Layer 20 of a small transformer language model trained on English Wikipedia (26 layers, counted from 0, width 128).
A neuron adds its activation times its output weights to the MLP's output. To switch it off is to set its activation to zero at one token and run the rest of the model.

Output weights of the MLP neurons that the questions are about. A number n stands for (n - 500) times 0.00083.
n19: 396 538 591 440 344 502 404 409 516 373 573 582 557 521 486 639 420 472 553 399 497 344 444 440 454 592 299 435 506 531 456 620 368 405 593 527 532 660 557 435 552 540 455 663 463 583 559 656 421 684 567 506 598 434 474 444 484 571 536 460 668 617 638 530 681 444 517 533 422 346 517 476 530 707 557 391 500 603 510 488 629 662 492 272 434 538 327 485 297 439 658 309 421 489 417 453 522 337 683 529 420 434 454 396 473 608 522 665 521 456 461 576 672 356 593 164 427 438 534 557 454 712 443 433 357 630 511 465
n25: 569 426 638 350 486 562 479 480 362 616 638 631 556 471 389 412 430 566 591 441 631 568 460 488 520 487 544 575 518 673 467 520 624 400 426 562 376 558 539 605 560 437 538 435 508 672 238 582 458 567 446 435 480 445 509 322 549 548 568 650 710 690 583 459 509 527 617 558 563 604 378 404 547 550 494 558 390 411 360 459 367 599 443 599 526 419 521 666 654 586 525 541 619 584 584 494 433 539 476 492 428 653 378 527 561 600 298 369 218 596 573 473 625 500 560 453 357 555 437 512 366 447 603 669 428 464 522 633
n38: 428 553 607 641 370 445 500 576 487 536 536 527 542 558 441 576 797 545 479 391 363 373 593 609 482 529 568 576 358 454 643 500 287 571 497 345 425 439 467 487 537 444 416 567 594 485 394 385 441 547 461 423 605 439 519 580 383 660 464 464 438 554 376 378 452 503 488 605 469 642 567 266 439 469 555 450 645 471 448 478 355 624 533 308 515 348 346 440 403 720 519 606 467 619 377 522 410 454 654 685 266 429 506 633 529 523 567 503 468 242 385 387 563 702 466 449 434 446 389 503 660 462 618 372 635 400 975 462
n39: 465 572 549 591 430 553 365 439 288 503 416 529 434 475 599 545 257 342 575 534 443 542 465 518 399 629 491 652 584 561 589 714 520 608 380 683 597 602 570 208 335 733 665 438 428 435 309 547 544 325 484 371 464 555 482 602 622 407 566 623 487 375 503 297 379 513 350 540 557 378 512 601 343 395 413 603 337 415 430 576 424 648 506 458 393 539 636 534 593 542 437 454 356 572 633 703 551 602 424 580 451 575 572 455 497 398 581 621 457 457 590 514 391 479 701 579 456 610 497 540 456 488 576 521 597 389 531 503
n54: 639 586 672 551 588 369 344 482 436 633 439 664 447 331 405 369 417 420 414 623 531 483 647 635 432 506 398 464 441 553 405 437 568 350 694 751 519 577 430 427 410 396 488 581 437 473 354 445 535 555 374 514 440 527 581 618 490 441 647 424 475 585 555 466 673 570 623 494 389 460 377 524 432 218 649 558 354 619 520 668 682 402 629 390 560 461 448 503 500 316 524 438 516 469 429 585 574 494 355 420 558 404 569 466 313 465 490 487 396 441 364 542 552 354 664 443 578 682 581 466 525 700 465 410 617 637 616 436
n57: 506 532 575 803 419 502 557 623 528 454 648 624 555 661 491 459 645 455 526 561 485 458 594 467 573 315 354 503 662 611 497 533 484 455 541 482 347 392 500 470 476 540 692 513 500 553 440 328 481 564 693 466 518 416 624 357 355 475 568 503 364 491 666 593 568 491 506 382 432 503 558 386 567 258 631 595 409 426 563 638 560 568 531 520 342 212 439 453 465 515 474 364 617 480 628 503 314 453 416 544 554 339 571 494 458 613 554 420 578 494 543 629 706 617 429 459 432 461 620 452 494 521 535 429 293 397 267 470
n94: 416 523 458 517 533 485 549 623 298 529 688 656 641 545 400 421 600 497 366 549 444 417 377 391 442 373 567 509 552 469 619 479 490 712 468 537 429 516 414 515 662 537 573 404 427 570 554 557 438 293 621 632 523 348 512 481 434 470 404 463 512 563 666 489 555 503 457 500 370 439 575 611 582 445 357 332 575 503 474 560 622 621 746 398 406 532 366 235 388 530 509 561 371 480 587 416 582 544 388 506 428 557 455 601 464 547 250 632 308 404 433 651 441 473 547 734 434 476 469 551 429 442 327 204 515 532 515 538
n101: 386 617 574 408 539 479 361 500 531 497 628 355 500 331 560 412 526 464 424 552 397 781 419 617 463 595 520 727 418 544 530 357 586 514 642 543 561 447 414 455 620 334 343 438 547 487 500 515 347 479 580 488 484 746 301 433 629 586 639 603 500 331 548 705 510 534 540 620 525 388 482 449 653 403 673 673 472 722 451 613 490 593 397 381 638 686 699 550 494 545 575 593 371 506 659 378 459 527 420 556 352 464 596 452 199 477 266 448 523 517 546 521 379 474 453 548 369 532 720 481 424 399 457 233 506 571 578 409
n141: 463 427 565 677 381 416 508 551 547 383 455 463 640 560 605 412 316 658 585 560 423 521 660 618 491 607 500 777 411 322 542 512 532 599 529 503 489 471 600 548 382 549 403 723 389 596 567 465 543 907 590 562 500 439 506 441 632 552 534 435 580 518 535 615 519 587 514 584 609 595 420 404 428 487 391 658 197 552 546 536 545 410 520 518 474 379 412 526 600 390 555 580 534 511 297 616 553 375 627 477 793 574 474 533 452 541 462 471 563 548 400 519 455 360 468 226 480 646 301 422 571 572 577 574 450 403 443 514
n154: 658 731 545 436 330 468 457 724 714 434 520 601 445 575 579 635 530 514 551 506 503 620 481 458 575 360 640 515 454 454 497 370 475 590 488 573 562 592 468 464 556 271 306 525 489 459 477 489 432 162 444 556 330 598 435 473 525 539 374 460 475 491 430 503 323 491 503 398 641 488 626 554 518 500 612 456 575 488 546 392 437 438 525 596 582 471 594 552 532 610 462 651 626 666 697 631 368 824 469 291 392 403 607 400 407 628 399 401 443 535 667 541 416 521 550 748 579 557 551 582 358 437 503 429 565 446 580 413
n219: 494 405 500 561 489 486 681 467 605 566 411 508 480 564 546 656 405 445 456 567 506 289 665 478 505 508 321 495 613 414 443 511 438 518 592 537 472 459 569 597 633 580 464 568 490 624 620 530 540 830 552 671 570 531 478 602 686 482 302 494 523 453 403 394 598 454 633 536 497 517 399 423 461 607 517 573 94 543 370 403 464 534 422 543 576 450 427 495 495 377 468 396 463 458 505 379 509 258 551 401 461 559 524 503 511 408 617 450 461 674 478 528 427 530 519 151 587 437 503 397 460 428 439 522 451 368 504 492
n222: 609 709 357 349 459 624 440 446 571 451 506 451 497 448 594 470 574 707 527 487 497 571 688 580 522 488 510 516 614 450 488 475 371 545 534 448 558 500 393 372 484 418 393 469 523 463 650 672 424 526 659 500 722 173 757 428 154 315 434 695 503 700 476 530 418 577 485 461 481 480 610 468 587 486 536 466 517 467 325 500 281 249 350 475 272 616 455 420 519 592 559 517 425 476 435 360 537 573 464 478 605 414 525 512 429 550 699 678 388 555 361 567 536 344 459 480 570 353 615 545 434 548 347 500 610 540 504 386
n247: 371 542 531 529 540 598 551 517 521 516 441 405 673 423 597 260 531 516 363 620 733 323 488 466 618 565 431 523 647 454 463 466 578 497 528 512 523 562 432 406 492 491 460 482 569 428 604 657 658 903 365 505 561 506 630 559 568 445 477 620 529 517 590 352 454 663 677 520 478 488 467 401 614 652 474 431 368 483 565 429 492 602 630 506 577 443 357 588 519 643 417 616 375 460 443 553 536 288 544 445 446 529 421 553 443 479 360 494 333 594 414 316 479 432 578 283 513 537 427 509 660 517 627 302 494 484 392 487
n280: 553 601 526 659 514 476 384 702 545 356 416 505 535 569 447 494 416 699 560 434 512 206 548 413 317 463 294 554 503 505 589 523 515 298 581 459 495 472 426 471 534 624 517 603 570 380 328 375 583 814 358 492 394 561 492 526 605 489 529 355 453 580 485 395 509 333 648 560 534 614 505 463 503 485 610 687 606 500 472 417 628 414 425 455 293 653 486 488 556 557 531 534 547 591 517 523 503 515 444 439 351 603 655 391 500 595 524 377 454 316 364 356 551 517 478 415 394 543 489 590 391 483 566 579 311 464 682 508
n304: 507 535 494 688 352 262 465 577 483 515 531 370 451 572 658 372 467 530 637 546 463 442 544 373 412 628 195 452 526 433 585 500 483 593 661 493 521 675 531 802 652 297 585 345 555 443 630 444 443 563 644 494 614 191 538 421 646 449 460 523 420 442 606 421 767 470 481 448 468 361 389 364 510 694 503 490 511 500 557 632 445 793 342 484 576 476 536 559 421 551 509 587 566 445 697 625 544 614 527 541 442 500 520 374 568 524 374 427 675 493 562 479 527 580 434 612 561 465 451 581 238 601 454 548 541 376 689 521
n309: 562 518 419 488 488 521 424 475 484 348 295 434 404 525 537 552 437 521 589 500 484 487 549 550 379 374 452 512 490 489 553 574 404 564 469 544 636 393 425 556 439 390 408 510 348 600 260 503 519 766 610 471 637 574 503 354 454 466 449 455 516 574 328 690 322 445 473 717 362 554 527 453 538 493 636 905 480 433 442 531 631 577 553 463 408 423 459 457 565 432 728 325 638 579 569 249 412 406 574 482 425 580 356 523 556 689 609 674 303 523 481 423 424 597 687 392 559 531 562 374 747 330 572 466 503 425 571 491

Each question names a token from some text and the token that comes next. It shows the activations a of the neurons there, in the order above. A number n stands for (n - 500) times 0.033.

Then comes g, the gradient of the next token's log-probability with respect to the MLP's output, scaled to length 1. A neuron's effect is roughly proportional to its activation times (output weights . g). A number n stands for (n - 500) times 0.00072.

" ", then "7"
a: 511 499 482 539 513 502 511 506 489 503 504 499 508 352 495 508
g: 525 239 562 504 586 189 501 216 503 656 498 478 590 477 278 470 399 452 635 346 505 631 483 316 492 560 324 407 555 485 666 347 511 583 339 344 431 635 328 623 536 263 661 360 231 622 646 451 533 442 560 590 502 508 202 332 740 638 661 560 491 703 284 478 443 656 552 410 240 385 481 372 334 568 579 531 438 451 538 594 610 575 481 410 383 492 516 575 482 739 441 365 453 537 458 391 572 538 541 583 466 320 596 377 540 456 649 571 625 561 468 543 282 369 443 549 292 431 755 564 406 444 511 517 394 611 389 647
Switching off which neuron hurts the next token most? n280

" Mar", then "g"
a: 500 475 472 496 321 498 515 502 482 487 478 531 497 500 491 498
g: 527 480 492 422 539 569 360 592 444 296 536 513 370 418 564 520 211 489 385 348 632 453 353 517 403 684 333 476 414 535 315 420 420 549 215 669 450 389 543 448 297 518 377 339 405 227 642 234 450 496 546 455 494 462 618 417 470 648 584 560 302 486 633 712 337 535 462 517 467 333 435 712 516 646 621 657 557 579 559 569 752 650 559 278 374 516 565 269 577 396 580 550 337 358 426 308 744 525 486 516 617 564 582 487 584 398 483 327 616 575 395 408 863 392 573 494 588 602 649 513 541 510 671 739 473 572 507 558
Switching off which neuron hurts the next token most? n38

" p", then "ass"
a: 497 506 512 507 504 337 515 504 501 513 489 495 495 496 492 522
g: 311 206 699 534 426 456 734 640 674 590 589 296 742 425 690 403 505 332 636 594 421 523 423 364 458 493 271 483 414 465 475 509 637 555 314 194 480 390 518 725 669 395 633 243 463 538 527 743 450 479 502 501 418 526 580 705 435 471 383 677 384 477 560 571 399 386 579 418 497 344 335 511 315 393 624 574 410 401 366 617 471 386 540 677 605 483 397 289 393 448 472 610 482 343 430 231 771 529 499 422 639 386 450 495 546 425 546 287 438 520 482 525 673 307 472 527 559 666 521 410 552 632 463 499 661 354 547 434
Which neuron, switched off, raises the next token's probability most? n57

" b", then "el"
a: 493 456 501 430 489 476 486 501 510 239 499 500 490 495 484 550
g: 416 360 384 541 753 484 608 466 223 660 354 655 459 525 575 614 429 442 442 333 362 481 479 643 426 395 569 608 424 417 465 327 612 702 553 427 468 495 542 442 328 339 482 757 458 526 701 275 388 577 530 489 307 463 491 659 331 595 368 481 616 502 762 526 671 473 666 564 433 585 442 926 430 638 517 765 558 473 698 242 550 523 500 313 557 500 288 572 321 544 630 530 598 285 481 375 402 457 499 522 422 491 470 315 355 622 469 428 656 608 551 583 262 405 376 433 515 464 372 599 499 399 468 492 479 397 530 661
Switching off which neuron hurts the next token most? n154

" d", then "r"
a: 494 316 509 497 566 500 521 494 505 476 506 493 614 478 505 592
g: 342 458 548 400 425 428 488 292 779 577 587 711 419 540 484 360 599 597 473 373 595 637 869 742 612 503 503 639 513 613 637 589 557 390 402 507 551 397 588 398 479 594 633 586 400 508 407 508 530 603 527 651 386 485 684 559 587 560 459 263 588 435 743 705 526 483 378 591 627 552 367 299 397 350 678 399 488 618 553 615 483 620 306 344 343 610 384 377 661 576 447 324 690 386 533 523 480 474 689 444 311 409 706 375 470 433 498 286 542 452 400 368 619 538 485 487 405 505 319 528 525 559 633 546 70 575 500 522
Which neuron, switched off, raises the next token's probability most? n25

" l", then "and"
a: 488 477 516 502 395 50 24 510 489 502 495 505 494 502 491 502
g: 526 374 441 649 553 705 472 704 710 467 630 193 593 651 555 665 393 566 449 524 457 475 412 621 397 662 492 591 474 389 542 549 420 517 272 459 441 206 467 302 445 539 338 458 454 567 409 750 659 485 398 529 533 555 576 455 682 444 507 448 331 705 658 504 506 435 623 467 818 377 442 376 460 489 694 577 600 496 627 440 684 411 344 670 495 533 433 480 430 715 551 333 537 470 507 455 584 510 599 777 351 292 398 609 710 533 441 693 375 512 623 623 294 462 828 524 507 612 562 405 510 502 510 613 421 254 485 443
Switching off which neuron hurts the next token most? n94

"%", then " |"
a: 477 602 457 486 486 606 495 495 500 646 507 514 496 484 492 521
g: 575 504 771 616 472 484 568 636 363 409 705 735 605 557 375 581 527 566 635 406 582 559 405 669 396 550 282 529 305 484 620 345 555 238 457 274 534 581 642 480 725 683 312 463 448 763 652 536 421 563 656 474 563 532 364 614 443 572 634 547 682 664 365 653 558 330 409 605 699 275 615 614 436 600 498 520 471 605 510 695 542 314 481 645 261 336 651 622 541 594 622 370 517 596 499 442 542 492 574 661 526 696 448 247 410 463 314 448 571 607 576 543 312 529 503 568 550 671 443 505 368 571 552 596 771 507 528 523
Switching off which neuron hurts the next token most? n25

"\"", then " At"
a: 429 490 501 462 505 488 510 502 498 504 481 507 500 395 499 506
g: 503 626 257 612 561 556 523 698 716 646 517 455 565 346 490 298 237 443 625 494 539 567 685 275 382 362 345 389 545 656 431 470 383 427 363 560 380 574 339 423 510 386 436 553 666 564 255 374 652 444 411 723 760 497 495 543 383 660 454 521 446 585 428 402 386 379 751 452 483 360 716 355 465 391 486 391 646 450 203 526 289 302 536 472 486 562 761 568 357 514 636 556 516 568 330 447 571 516 601 410 413 473 523 611 373 567 710 581 559 612 311 352 685 452 534 507 554 488 779 380 627 582 412 417 600 462 454 460
Which neuron, switched off, raises the next token's probability most? n280

"6", then "9"
a: 509 485 346 490 506 500 511 503 497 499 489 494 492 533 487 498
g: 271 593 514 527 574 627 411 275 381 623 535 472 538 719 489 452 334 566 750 294 520 486 411 491 255 499 510 308 593 780 733 383 527 501 360 310 508 446 415 336 616 605 625 644 505 378 610 465 440 485 363 408 269 505 464 615 419 481 529 536 633 505 289 395 488 341 544 639 392 579 428 291 350 516 554 578 450 564 664 693 612 588 229 817 517 558 384 400 495 533 540 577 507 588 487 297 663 464 690 414 443 520 528 524 487 472 659 501 493 357 397 384 569 435 513 457 369 559 342 361 531 359 306 395 195 614 518 721
Which neuron, switched off, raises the next token's probability most? n38

" B", then "ro"
a: 492 482 497 498 501 491 479 549 499 496 503 501 508 490 497 500
g: 430 419 596 538 572 639 416 462 530 464 580 306 355 116 827 254 698 537 564 559 677 420 619 604 533 638 563 452 554 528 347 541 584 581 360 582 496 514 476 493 508 610 413 569 516 440 474 629 505 489 415 764 553 497 611 679 239 642 689 347 548 692 540 333 369 668 462 602 595 466 362 514 477 588 553 463 550 601 242 690 590 637 277 585 520 642 449 378 729 405 424 389 413 549 475 517 553 489 441 325 409 502 583 449 608 575 291 456 430 354 547 578 486 289 572 543 447 664 579 471 561 462 635 204 214 330 529 592
Switching off which neuron hurts the next token most? n101

"s", then " St"
a: 481 495 500 569 504 503 507 501 316 510 497 499 503 507 505 501
g: 549 333 345 657 716 636 394 241 424 594 678 669 446 290 408 544 544 544 820 456 456 551 540 233 563 566 364 310 518 484 618 607 541 492 713 606 478 450 452 446 410 599 512 520 383 562 373 530 482 413 745 521 623 538 634 626 607 717 481 536 739 480 480 478 672 540 542 610 425 564 537 448 476 543 589 523 633 552 436 493 571 303 440 536 400 557 470 616 33 527 499 359 553 447 415 492 820 572 469 447 333 270 514 395 534 287 686 425 536 483 604 653 646 610 380 572 436 433 520 549 424 440 462 660 392 593 590 756
Switching off which neuron hurts the next token most? n141

" ch", then "ap"
a: 490 512 495 499 499 513 532 498 499 501 483 492 476 496 488 479
g: 503 404 520 360 581 494 498 585 416 645 631 704 441 463 376 533 503 780 771 707 416 489 370 312 422 467 410 490 337 393 493 254 528 518 548 829 373 386 472 618 500 407 601 424 395 538 629 369 444 406 565 530 575 512 269 625 688 354 437 546 480 363 663 391 393 630 498 518 457 575 300 647 590 434 524 180 455 357 496 590 514 462 724 801 335 439 703 576 454 383 572 540 393 393 573 500 640 531 604 493 426 425 663 567 345 280 742 556 531 485 312 421 505 476 421 564 353 664 476 463 495 287 406 527 414 233 513 403
Switching off which neuron hurts the next token most? n94

" ", then "17"
a: 490 497 499 496 485 498 502 507 494 502 509 503 447 497 493 484
g: 682 664 527 658 345 632 569 549 378 683 451 490 354 376 324 634 441 585 706 580 609 493 395 422 203 499 572 626 623 750 441 413 366 369 632 459 546 227 578 622 228 501 328 663 299 394 490 322 344 465 501 522 547 527 508 524 252 500 406 444 573 392 744 503 473 571 483 492 767 581 462 372 633 370 583 512 688 529 528 222 391 543 644 546 544 501 318 437 643 364 603 346 583 589 409 567 782 466 290 483 639 517 752 572 672 371 529 483 603 581 640 653 548 543 478 462 449 634 547 438 576 354 549 572 510 514 528 452
Switching off which neuron hurts the next token most? n247

" –", then " R"
a: 405 534 496 491 372 502 511 485 493 496 501 536 492 510 496 495
g: 449 506 340 641 659 747 452 599 666 611 307 501 581 354 365 570 800 492 573 517 541 422 568 307 469 315 433 474 343 621 667 313 561 405 342 586 354 600 453 528 450 597 605 593 690 726 582 478 607 612 552 618 486 552 618 474 567 564 396 529 539 519 732 633 336 433 411 597 450 460 515 491 607 475 567 345 582 373 348 501 489 390 240 665 329 453 446 503 183 421 432 398 626 510 601 435 621 481 641 499 367 130 531 478 708 512 674 509 279 648 418 651 780 624 397 475 569 354 565 573 474 611 347 566 596 472 452 371
Switching off which neuron hurts the next token most? n54

" Count", then "y"
a: 501 503 497 498 486 458 415 486 489 478 495 200 497 400 500 489
g: 471 267 626 503 532 671 517 473 553 576 571 167 466 347 598 433 186 432 517 426 574 726 188 578 232 403 542 626 759 226 582 485 414 356 446 352 636 526 331 618 487 390 486 434 378 469 381 389 494 645 366 517 308 646 601 391 606 512 525 340 474 565 606 547 482 342 468 465 724 438 346 439 547 465 685 782 591 479 547 314 408 556 399 580 595 572 584 443 565 542 643 419 420 519 510 390 579 461 291 539 437 406 360 419 519 419 397 566 419 569 602 624 510 454 424 520 727 598 628 562 500 593 495 692 284 325 396 715
Switching off which neuron hurts the next token most? n222

"ear", then " L"
a: 335 565 489 501 500 498 505 502 477 491 317 512 483 489 496 498
g: 568 406 118 576 520 554 540 444 444 683 592 462 597 518 575 484 653 443 650 597 501 575 617 564 395 514 630 400 380 553 572 334 568 646 504 349 317 717 383 492 862 409 501 418 398 673 542 409 391 500 595 481 703 521 456 485 534 581 354 549 500 478 528 290 331 488 530 248 588 463 374 490 636 455 630 398 511 402 405 493 476 317 288 362 404 569 483 531 280 755 659 372 408 585 580 389 314 541 231 487 552 287 473 310 653 366 650 431 410 683 609 674 666 526 292 534 408 612 589 307 376 412 362 623 454 394 491 497
Switching off which neuron hurts the next token most? n19

" F", then "er"
a: 486 505 514 502 492 772 508 502 510 516 496 500 504 505 512 491
g: 601 372 459 676 552 457 639 362 73 373 562 631 576 495 428 368 417 268 512 597 499 476 488 568 715 451 516 486 544 560 574 595 538 595 582 520 616 480 585 625 546 391 495 570 270 696 350 350 649 486 574 574 518 640 682 742 570 458 357 437 361 714 203 501 264 416 345 442 406 433 489 505 293 525 602 529 699 444 413 593 738 588 706 574 687 419 439 379 470 321 564 520 456 348 408 655 333 536 429 560 546 363 332 504 213 519 545 564 736 680 691 514 421 567 431 554 605 544 412 552 443 372 441 338 534 468 468 372
Switching off which neuron hurts the next token most? n57

"35", then "."
a: 497 478 498 505 497 495 475 493 500 496 500 505 498 588 617 509
g: 497 818 591 396 375 455 700 769 478 507 313 581 527 605 728 421 358 454 524 468 405 342 639 679 608 692 468 556 436 273 553 488 609 603 565 372 408 520 597 662 476 621 585 552 647 263 578 466 287 624 687 424 344 575 523 489 563 194 599 239 432 453 605 386 668 310 385 347 623 539 377 289 372 776 431 551 556 666 514 502 398 714 437 528 491 568 377 391 474 512 395 286 328 674 550 671 370 507 306 605 476 508 385 502 519 512 482 705 492 484 509 620 644 556 430 512 540 541 450 463 491 451 570 403 746 503 564 433
Switching off which neuron hurts the next token most? n304

"9", then "8"
a: 474 491 339 486 509 495 509 500 498 497 493 495 490 521 484 502
g: 568 385 358 592 609 629 386 548 226 286 711 289 377 758 506 575 308 338 536 492 397 477 520 458 596 536 565 394 684 557 586 478 515 409 504 518 370 563 688 424 697 817 596 420 609 475 615 364 553 526 416 548 287 465 302 409 387 704 600 780 624 683 330 630 457 504 521 522 520 580 420 499 528 454 454 565 566 480 524 565 708 425 351 653 665 458 460 395 491 583 572 529 410 362 706 363 801 447 356 510 378 428 385 720 253 658 519 388 539 445 601 604 561 476 777 452 556 670 485 525 596 332 465 652 422 536 472 501
Switching off which neuron hurts the next token most? n38

"10", then ","
a: 506 477 510 505 486 490 483 502 501 537 498 501 500 592 554 507
g: 545 469 533 467 382 468 679 292 668 508 252 219 499 324 475 443 551 635 551 556 545 410 317 308 320 369 569 427 432 687 391 399 404 400 696 568 630 792 475 423 288 367 508 505 344 515 506 256 725 604 348 478 611 485 614 559 553 409 565 623 555 480 498 515 694 376 648 410 654 475 607 549 467 432 567 700 492 328 374 481 598 267 477 492 399 472 556 426 870 568 448 462 263 271 282 465 734 488 505 531 484 487 257 451 471 466 628 377 543 477 618 411 306 622 604 498 307 554 612 569 460 427 577 395 474 508 518 403
Switching off which neuron hurts the next token most? n280

"'s", then " c"
a: 495 493 505 493 508 496 522 497 348 500 421 501 484 511 502 483
g: 503 509 477 609 495 469 590 660 392 516 578 477 588 689 296 563 414 494 393 314 382 513 498 585 708 78 522 440 472 366 355 532 520 404 534 446 526 428 500 560 464 348 425 356 581 643 509 605 275 534 530 551 478 501 507 363 460 153 575 371 292 558 461 572 623 410 509 517 397 266 505 512 799 529 445 460 545 522 699 566 461 754 700 604 450 424 643 441 558 387 515 613 676 456 613 512 391 467 570 345 462 548 300 422 393 649 514 324 395 541 308 405 147 484 453 495 366 468 698 733 593 622 307 581 542 631 545 271
Switching off which neuron hurts the next token most? n141

" D", then "em"
a: 483 529 498 512 525 517 197 501 511 499 493 495 502 768 506 492
g: 597 472 393 627 598 473 539 678 664 270 337 604 470 665 251 578 533 549 482 444 545 478 435 396 378 356 425 259 630 574 616 410 539 239 606 743 536 574 509 551 673 452 453 664 510 451 509 464 646 444 388 508 555 547 602 776 551 428 384 663 324 171 463 449 725 595 417 523 587 444 515 763 441 607 416 510 526 518 521 223 659 514 507 418 412 463 611 637 571 264 634 317 569 366 426 538 259 519 691 636 395 477 376 459 377 572 491 476 480 584 225 450 278 520 469 548 639 490 725 412 461 400 651 573 366 378 434 617
Switching off which neuron hurts the next token most? n280